Layer 11 of a small transformer language model trained on English Wikipedia (24 layers, counted from 0, width 64).
A neuron's activation on a vector x is SiLU(gate . x) times (in . x), where the dot is the dot product.
The model reads these tokens: " M" "am" "un" " was" " ar" "re" "st" "ed" " in" " M" "al" "ay" "s" "ia" " for" " s" "m" "ug" "g" "l" "ing" " "

The vector x that enters this layer's MLP at each token. A number n stands for (n - 500) times 0.012.
0 " M": 418 278 460 595 494 334 283 537 623 492 456 441 570 372 512 494 443 611 488 523 600 368 504 362 629 587 586 531 601 566 513 385 468 573 325 478 559 452 385 515 520 612 347 579 534 489 506 535 654 455 635 489 639 400 520 504 581 539 719 497 411 506 520 651
1 "am": 464 433 616 636 554 554 469 605 541 319 528 608 329 543 338 557 501 653 494 481 595 500 351 550 511 502 564 567 798 600 452 485 411 673 433 602 641 466 407 604 450 513 463 465 526 415 443 599 633 494 596 350 513 386 495 473 712 303 403 452 370 518 454 562
2 "un": 383 412 450 587 511 727 575 314 589 607 443 562 333 356 415 474 531 510 439 324 591 514 488 751 408 536 420 471 651 538 434 428 630 547 517 630 641 352 451 408 600 516 359 489 272 572 536 473 719 464 500 486 494 505 366 459 413 440 573 507 510 459 465 419
3 " was": 420 372 396 348 460 497 348 519 644 598 497 374 400 384 523 570 345 603 584 530 513 424 596 478 630 458 489 526 582 661 529 281 480 626 381 588 444 520 427 543 431 519 321 427 455 447 419 651 661 463 541 459 656 383 419 474 498 569 567 711 384 479 469 576
4 " ar": 391 420 529 557 506 615 364 472 456 611 539 653 484 284 424 292 418 490 364 556 393 357 617 451 658 436 521 510 482 506 532 491 457 568 402 580 562 303 468 480 496 639 364 489 469 495 369 601 540 578 551 253 528 445 486 576 563 413 675 572 638 570 299 604
5 "re": 543 620 415 594 670 532 478 442 679 531 469 570 370 415 512 393 630 508 603 537 286 622 444 608 646 390 402 570 508 606 512 490 428 465 395 348 641 461 399 403 601 535 521 436 661 353 456 576 526 673 389 549 642 365 457 606 546 640 477 530 658 478 435 507
6 "st": 531 664 371 301 649 549 322 390 570 408 576 528 456 456 594 401 647 366 583 505 463 427 600 552 646 494 573 640 504 443 537 450 607 459 345 557 780 459 368 374 546 444 420 548 464 432 412 519 484 575 327 529 571 498 453 470 507 570 478 538 566 447 494 587
7 "ed": 645 601 328 342 642 499 466 612 655 577 565 408 505 535 564 577 386 482 382 309 564 416 588 437 660 395 495 648 671 550 588 416 516 558 429 517 568 497 464 453 403 633 368 710 420 539 425 576 559 460 391 600 523 547 549 342 389 526 644 532 520 535 661 482
8 " in": 453 382 477 498 598 431 333 628 634 582 406 453 510 380 440 465 355 458 408 467 487 457 483 499 767 422 408 553 564 570 544 344 533 553 381 473 404 547 322 509 431 691 393 545 444 395 450 476 660 425 615 418 580 438 457 445 652 543 621 362 455 594 408 542
9 " M": 551 459 702 540 591 550 255 491 599 545 366 390 579 316 487 571 544 664 410 432 515 520 466 367 579 509 521 544 530 530 431 458 706 511 472 575 667 329 563 501 525 549 403 490 538 580 476 463 732 572 533 464 501 455 441 380 525 393 460 459 387 561 281 521
10 "al": 432 469 471 685 526 554 576 590 511 460 496 647 361 445 448 378 604 636 398 553 538 539 432 422 402 416 477 602 779 408 372 611 599 797 521 576 601 479 378 546 421 403 478 539 557 528 483 426 638 537 572 284 468 403 450 520 601 387 579 517 514 453 336 379
11 "ay": 449 541 491 521 621 634 456 638 662 424 444 505 583 605 468 549 557 435 568 321 392 615 404 561 435 630 382 663 699 698 507 434 590 567 413 731 599 283 590 429 501 472 516 437 501 399 608 545 495 405 667 547 552 404 391 392 462 506 461 430 465 324 393 707
12 "s": 604 554 387 592 506 547 629 405 681 651 487 461 382 513 408 560 565 537 327 215 491 469 479 369 387 587 459 475 646 384 628 383 604 586 477 471 537 386 476 492 376 556 439 662 389 456 570 457 612 494 648 556 510 331 657 452 535 541 575 673 350 598 367 498
13 "ia": 380 506 480 411 525 470 613 439 577 648 315 445 409 476 373 544 306 391 462 428 515 512 664 454 406 552 580 691 668 430 587 376 430 494 369 641 671 318 385 436 334 529 448 560 349 414 502 559 500 504 584 520 475 324 453 330 563 467 595 564 542 462 367 509
14 " for": 522 357 524 447 518 559 384 510 495 610 502 419 528 414 471 502 476 476 591 451 642 555 543 493 824 391 521 530 544 548 473 309 526 543 343 509 432 546 309 526 392 690 415 533 332 372 534 591 627 507 604 391 610 384 446 517 528 495 552 415 448 599 413 486
15 " s": 444 522 581 673 541 433 288 550 525 592 502 472 469 393 431 470 430 606 279 577 572 573 650 283 700 490 567 447 459 542 511 392 520 507 357 516 537 268 600 485 571 545 384 442 525 434 426 549 695 556 517 420 510 473 480 614 428 544 620 621 400 607 380 477
16 "m": 758 474 550 466 541 568 433 642 547 465 480 697 446 490 538 649 684 625 462 682 542 468 565 451 634 341 516 661 456 577 505 532 481 512 345 549 639 522 326 526 638 482 538 355 480 308 443 448 529 554 315 478 646 285 592 455 552 473 545 564 463 573 434 559
17 "ug": 788 584 441 497 587 738 514 652 477 366 526 611 437 515 543 529 501 573 387 595 577 509 412 664 482 507 441 323 545 501 519 443 366 441 480 601 754 397 374 335 483 336 418 530 339 413 456 593 591 362 399 479 508 645 475 533 524 519 661 533 562 464 477 617
18 "g": 492 580 515 377 571 469 427 628 653 410 564 581 435 630 497 513 514 527 442 400 625 353 400 592 599 468 471 440 507 635 487 411 476 545 549 752 740 514 540 556 556 459 441 611 293 475 339 565 578 518 364 644 390 446 363 704 527 579 514 546 413 664 604 633
19 "l": 410 575 595 497 402 486 435 621 514 477 627 587 399 587 578 610 577 401 331 525 462 362 305 500 623 537 491 543 452 482 610 371 556 616 558 572 621 375 441 492 492 587 428 671 356 369 328 428 564 511 267 454 448 388 408 534 311 588 324 522 506 723 544 449
20 "ing": 489 558 518 338 540 458 487 591 438 449 527 407 479 552 496 572 330 323 459 440 560 418 423 345 697 471 512 501 654 509 625 474 618 610 511 532 614 569 343 369 380 607 480 575 259 544 502 564 615 433 278 538 481 355 525 519 285 604 626 542 514 534 463 300
21 " ": 489 498 599 515 488 532 509 579 556 529 517 295 603 434 449 516 414 489 394 546 554 547 425 418 629 544 449 593 542 488 544 31 602 517 392 511 697 383 381 484 592 671 465 501 519 535 399 549 537 407 385 549 507 446 615 475 521 578 667 519 386 635 510 546

Each question shows the input weights of one neuron of the MLP. A number n stands for (n - 500) times 0.0014.

n81 gate: 590 608 392 494 363 364 384 457 425 426 323 437 371 584 462 585 326 573 387 460 626 587 669 404 475 659 283 544 565 381 457 677 260 585 540 400 429 518 517 478 633 574 687 266 675 582 394 364 525 389 579 691 597 436 577 611 600 594 539 561 498 544 433 602
n81 in: 457 565 428 637 369 606 653 582 467 495 617 599 527 281 409 373 490 551 596 417 641 583 643 677 495 549 580 443 356 655 552 484 489 554 558 413 417 325 521 571 426 435 557 460 558 385 531 464 453 645 378 641 444 507 568 562 739 446 752 465 372 492 470 556
Which token does this neuron like most? 20 "ing"

n93 gate: 395 541 537 613 575 624 569 497 471 544 592 617 488 492 434 368 535 563 588 534 499 521 551 560 416 601 621 513 473 552 508 540 495 510 486 381 439 614 493 554 397 621 635 551 458 465 362 482 587 364 479 533 471 607 378 653 629 394 501 546 503 428 461 520
n93 in: 486 417 446 576 441 501 428 557 496 355 523 539 520 365 675 549 499 417 522 602 472 454 430 373 421 368 374 396 429 533 548 439 473 426 553 401 650 478 388 479 374 427 444 527 573 482 539 547 473 489 553 512 574 514 540 418 602 510 559 465 416 584 340 505
Its three highest activations, in order, are on tokens 10 "al", 4 " ar", 1 "am"

n61 gate: 503 603 539 422 500 561 403 847 545 498 592 524 472 442 528 401 377 789 464 641 549 407 312 448 520 590 493 717 477 505 420 514 543 443 563 495 503 407 599 537 624 581 668 647 496 480 498 337 365 525 678 754 457 508 528 359 256 619 412 477 565 534 477 359
n61 in: 508 567 597 492 504 588 478 640 540 281 498 385 565 456 432 462 260 603 557 409 314 519 464 676 578 362 348 455 528 546 548 428 504 311 648 548 639 626 416 691 468 375 694 396 618 460 393 503 421 478 585 546 426 434 411 587 402 387 308 495 506 494 546 610
Which token does this neuron like most? 11 "ay"

n8 gate: 261 433 335 445 592 402 548 426 416 423 563 483 590 419 476 515 575 483 323 603 510 471 452 517 581 723 399 599 551 324 420 586 383 433 533 413 645 446 454 348 534 449 523 656 389 366 515 270 611 203 747 550 544 641 557 582 392 453 459 470 309 404 356 413
n8 in: 619 470 529 575 449 426 716 640 714 493 503 405 422 413 571 412 522 508 531 520 467 486 612 334 580 628 484 318 471 666 668 542 499 455 656 360 676 372 318 453 504 549 703 549 579 632 459 550 577 391 354 509 389 496 542 447 613 519 374 670 588 439 462 705
Its three highest activations, in order, are on tokens 12 "s", 17 "ug", 0 " M"

n40 gate: 408 430 716 466 542 386 527 437 666 573 415 431 403 713 460 484 353 411 574 418 283 429 436 559 426 464 554 556 433 228 538 457 492 577 291 382 362 803 626 520 423 488 711 636 550 334 401 518 844 574 626 442 372 532 520 605 331 647 389 304 645 599 578 548
n40 in: 483 615 500 455 493 302 564 282 673 433 473 479 429 609 430 601 442 443 477 502 788 632 408 573 538 654 544 466 585 359 493 497 416 583 487 443 323 552 565 500 384 646 397 552 718 318 540 480 360 576 342 454 415 497 556 466 499 493 473 590 655 647 586 572
Which token does this neuron like most? 19 "l"

n77 gate: 594 553 360 358 311 603 374 507 411 335 381 607 612 628 389 483 402 548 351 735 531 334 591 499 500 611 451 544 380 354 475 562 387 461 631 389 380 583 416 426 631 545 572 541 589 530 473 558 464 463 110 533 534 412 549 386 636 597 334 617 417 542 563 354
n77 in: 425 305 699 418 485 430 654 618 639 448 572 394 478 553 434 552 509 652 537 370 558 565 551 483 421 615 536 442 691 629 656 412 531 382 488 519 678 488 264 475 538 469 382 586 542 349 519 387 518 554 492 639 348 534 495 568 301 605 424 379 595 540 461 554
Its two highest activations, in order, are on tokens 19 "l", 20 "ing"

n31 gate: 334 617 403 525 362 425 673 543 511 543 347 377 613 585 432 574 412 666 420 575 496 548 427 543 577 616 583 577 743 540 555 475 293 343 724 450 517 423 609 501 681 535 617 647 531 454 392 600 441 513 497 596 465 442 317 500 523 536 523 477 549 483 516 582
n31 in: 327 477 455 392 530 668 474 603 430 372 386 555 251 526 440 498 582 389 567 489 411 484 599 464 413 430 637 399 570 544 388 472 549 400 447 656 477 605 449 539 438 526 429 580 562 660 429 536 514 437 527 257 600 569 613 489 612 491 481 547 426 466 375 503
Which token does this neuron like most? 13 "ia"

n67 gate: 606 539 452 486 529 623 430 398 232 435 730 599 405 431 749 416 761 688 492 755 375 400 512 471 480 426 303 524 403 500 739 466 290 444 379 528 478 486 415 359 661 789 562 478 443 600 691 425 270 568 633 498 329 512 615 350 611 480 514 165 407 485 375 643
n67 in: 481 605 505 597 681 448 361 392 400 356 442 386 503 463 613 683 422 401 428 414 422 513 523 516 416 668 652 519 420 556 461 590 605 358 261 595 664 370 331 576 564 771 832 453 351 389 507 436 481 492 378 546 475 501 434 553 402 369 728 498 354 466 480 278
Which token does this neuron like most? 16 "m"

n73 gate: 472 593 606 610 439 475 408 509 466 533 510 516 615 421 292 480 377 340 439 279 255 532 562 445 358 326 490 426 566 437 610 552 341 408 549 576 426 807 641 767 492 589 500 477 688 657 545 674 329 521 434 626 526 478 474 584 313 481 613 504 226 728 590 447
n73 in: 535 710 292 551 335 455 586 630 609 477 547 443 453 509 596 750 542 606 304 443 549 596 610 560 480 280 426 417 413 463 472 660 528 356 309 424 545 629 561 447 481 483 350 609 514 732 394 467 522 603 577 461 274 386 602 460 421 557 436 596 478 449 490 533
Which token does this neuron like most? 7 "ed"

n34 gate: 448 419 588 595 526 578 544 461 548 468 416 523 476 510 429 447 559 513 532 371 515 726 531 488 321 459 544 559 601 517 431 479 622 389 469 462 492 562 442 391 380 407 411 582 574 404 626 388 450 447 521 581 485 528 457 485 576 639 340 524 480 467 411 540
n34 in: 444 474 654 626 395 455 555 443 682 649 428 536 455 484 553 525 417 496 504 608 549 501 547 480 539 556 581 354 532 486 444 306 505 371 493 399 584 538 421 421 460 482 463 480 327 472 469 401 454 441 493 429 521 538 471 463 669 649 548 449 526 319 407 563
Which token does this neuron like most? 13 "ia"

n102 gate: 404 411 401 291 421 439 673 397 407 503 611 431 465 570 511 643 435 564 428 496 495 549 393 497 450 753 552 664 470 547 493 751 451 525 448 522 557 577 451 638 703 469 565 726 469 383 717 621 641 494 631 251 417 571 441 504 472 548 382 468 383 361 345 577
n102 in: 498 713 384 498 580 462 439 492 514 316 388 472 277 344 454 544 604 561 343 447 480 400 504 471 416 583 398 544 342 601 569 663 281 563 531 460 390 503 640 387 496 533 578 532 450 391 331 368 654 374 476 467 521 642 238 386 478 628 404 489 686 389 593 466
Which token does this neuron like most? 21 " "

n191 gate: 528 599 707 287 473 271 670 487 389 385 494 506 573 521 565 589 604 553 529 676 582 452 607 704 698 558 435 684 481 529 603 665 595 324 619 424 506 436 710 312 611 385 595 584 675 486 483 544 613 587 404 382 505 653 520 589 603 510 528 520 469 657 765 474
n191 in: 380 565 522 371 483 507 684 406 436 567 537 807 550 697 534 452 437 503 321 525 635 556 353 419 569 419 403 502 442 452 475 430 431 398 372 283 393 514 483 578 411 459 466 527 477 516 367 626 529 631 572 457 518 498 584 445 388 204 525 398 586 609 654 648
Which token does this neuron like most? 9 " M"

n78 gate: 466 563 501 507 464 381 433 421 570 464 412 444 594 745 582 503 465 474 560 631 583 401 541 451 580 403 472 413 514 611 470 460 574 415 528 628 352 593 657 480 627 378 563 374 458 549 501 239 431 502 347 603 529 588 327 546 686 441 575 809 341 814 369 500
n78 in: 394 514 486 436 455 424 431 459 647 490 641 373 563 612 373 532 516 491 530 462 450 467 608 546 450 580 444 565 506 532 523 637 502 342 433 473 690 292 585 619 393 390 541 463 485 467 340 537 567 576 623 536 398 496 459 679 326 304 328 440 518 449 318 467
On which token does it fire most, and how strongly? 18 "g", at about 3.1

n159 gate: 500 378 342 612 539 514 424 531 307 224 489 716 619 538 537 497 425 537 411 500 402 552 389 363 585 506 378 724 438 569 483 525 462 496 404 560 724 566 462 568 544 626 676 513 520 556 599 481 596 601 639 479 544 661 652 436 409 423 462 612 552 407 430 397
n159 in: 477 543 480 521 699 667 440 494 434 636 649 575 570 602 452 433 466 394 580 412 410 468 424 707 428 458 549 443 450 505 410 411 545 503 475 353 560 519 635 601 492 383 556 473 512 413 567 416 518 516 480 456 403 433 278 544 628 485 339 747 474 599 584 683
On which token does it fire most, and how strongly? 11 "ay", at about 1.3

n184 gate: 498 232 392 420 389 365 466 617 556 511 625 761 349 681 692 336 639 794 410 664 477 513 470 514 511 717 677 629 432 329 546 487 632 380 548 472 447 701 521 543 438 478 475 406 609 232 495 308 471 374 578 365 613 677 312 539 544 343 540 560 612 378 498 341
n184 in: 389 580 574 583 306 225 633 465 538 414 553 656 243 390 599 503 383 542 580 444 599 576 412 419 739 517 558 609 505 434 669 630 479 344 497 468 496 458 483 282 548 493 458 677 379 450 675 284 373 515 699 374 552 416 661 359 448 345 530 531 306 593 659 510
Which token does this neuron like most? 0 " M"

n28 gate: 425 567 491 636 570 479 419 592 388 466 616 557 591 574 491 545 363 623 689 434 270 372 519 683 453 507 674 589 400 534 326 533 438 556 414 445 436 740 313 554 421 520 532 386 700 592 492 384 558 241 548 325 626 841 301 360 521 532 503 498 491 311 186 507
n28 in: 246 625 408 595 581 371 624 338 694 471 372 549 393 570 390 571 573 496 532 522 619 524 534 374 508 422 551 608 439 489 675 651 730 578 586 353 380 694 663 556 527 389 539 539 702 702 361 625 613 492 578 494 611 567 482 437 497 529 647 486 384 553 387 396
On which token does it fire most, and how strongly? 10 "al", at about 2.2

n18 gate: 444 325 393 554 394 385 518 551 448 383 473 456 683 612 475 387 550 526 441 546 565 405 583 573 480 381 508 495 352 501 254 615 627 446 422 389 485 338 341 799 594 317 696 482 567 652 544 487 637 480 599 526 491 468 426 487 313 463 685 400 596 501 686 581
n18 in: 416 549 448 575 417 243 442 487 612 505 421 678 462 525 456 539 555 608 535 545 541 538 451 561 718 698 407 705 467 457 600 518 705 529 532 541 484 555 610 559 467 589 460 581 613 516 277 580 463 462 523 556 521 662 761 407 395 558 416 522 454 451 385 503
On which token does it fire most, and how strongly? 0 " M", at about 1.4

n100 gate: 573 501 385 298 385 470 567 636 469 279 349 636 583 317 580 790 667 380 644 134 403 357 819 489 554 390 434 333 430 380 486 509 266 466 415 564 392 617 389 474 516 622 452 355 446 727 605 570 414 612 467 612 489 557 546 654 576 503 521 624 445 599 605 396
n100 in: 446 675 494 442 402 377 391 554 482 563 547 685 471 474 489 470 513 324 442 459 362 614 606 451 559 422 331 465 642 692 695 471 627 594 492 432 262 536 567 603 542 645 390 592 635 734 578 592 689 509 573 471 283 619 484 597 326 426 485 571 427 604 615 640
Which token does this neuron like most? 7 "ed"

n12 gate: 520 464 571 511 432 504 544 371 376 330 495 691 534 595 605 563 434 403 540 512 680 505 496 475 590 468 640 568 594 381 591 509 611 543 496 524 261 600 415 604 555 537 508 743 677 362 439 582 534 649 738 522 608 577 443 539 424 646 617 359 475 414 493 431
n12 in: 538 551 565 552 615 385 547 332 329 470 523 627 536 653 496 549 426 535 454 425 619 490 547 733 481 571 541 513 639 494 675 416 540 526 547 630 452 616 442 511 377 559 516 685 562 460 463 400 532 613 568 479 506 517 583 546 464 429 521 487 435 546 476 366
Its two highest activations, in order, are on tokens 14 " for", 5 "re"

n150 gate: 297 429 562 533 445 644 526 112 407 514 406 544 340 483 304 437 527 545 575 504 568 401 488 591 389 664 272 608 556 494 386 386 341 387 416 378 534 571 668 374 465 625 578 448 660 667 598 430 591 607 496 580 238 657 367 469 638 119 613 557 397 416 401 471
n150 in: 652 467 568 348 609 597 639 541 526 400 426 549 478 472 553 459 652 541 653 424 565 373 386 604 628 509 495 562 466 486 590 380 262 367 489 466 589 522 607 567 343 422 524 309 510 340 641 439 556 572 442 418 607 452 628 572 657 576 454 425 321 589 564 461
Which token does this neuron like most? 1 "am"

n22 gate: 537 476 235 558 514 610 311 475 475 436 501 558 508 558 551 590 539 486 614 577 709 518 383 469 200 500 349 509 555 549 458 482 638 493 207 449 599 540 491 692 449 418 517 437 513 722 671 324 538 688 537 744 352 698 528 590 500 549 533 490 582 324 666 457
n22 in: 638 494 440 431 359 594 526 509 534 578 382 600 545 730 369 447 488 400 528 467 495 364 483 562 607 333 370 442 558 618 460 299 615 527 460 314 244 486 666 535 527 458 555 361 682 549 738 480 531 468 402 566 589 567 477 400 521 646 549 494 435 320 511 671
Which token does this neuron like most? 11 "ay"

n109 gate: 409 375 632 719 402 403 450 491 560 369 431 572 558 599 445 780 579 608 420 534 468 561 671 607 528 290 348 545 453 560 347 538 560 484 503 505 453 785 624 571 506 318 555 444 520 389 333 377 508 702 779 477 642 570 606 471 442 300 380 336 435 438 788 390
n109 in: 412 400 658 615 492 480 569 493 426 537 508 583 360 450 306 426 634 640 670 429 412 503 424 494 287 530 430 378 733 431 542 527 435 324 674 439 581 753 472 613 477 485 452 562 539 460 420 285 701 619 529 575 524 608 396 548 612 572 571 392 287 445 510 400
Its two highest activations, in order, are on tokens 1 "am", 10 "al"

n127 gate: 375 369 547 574 709 464 441 435 423 297 675 542 373 448 512 586 656 663 529 349 346 519 493 488 471 508 520 521 608 456 626 334 409 483 464 230 578 601 613 565 576 492 832 493 549 420 521 652 627 634 678 548 399 651 320 345 640 645 350 597 448 473 622 458
n127 in: 425 548 561 546 582 488 396 509 625 572 585 535 551 397 392 424 665 645 620 412 435 497 460 474 316 699 271 516 645 542 460 741 338 560 465 428 509 395 339 294 553 475 721 445 413 501 497 575 466 560 421 669 455 503 531 468 537 558 397 505 461 358 411 395
Its two highest activations, in order, are on tokens 5 "re", 1 "am"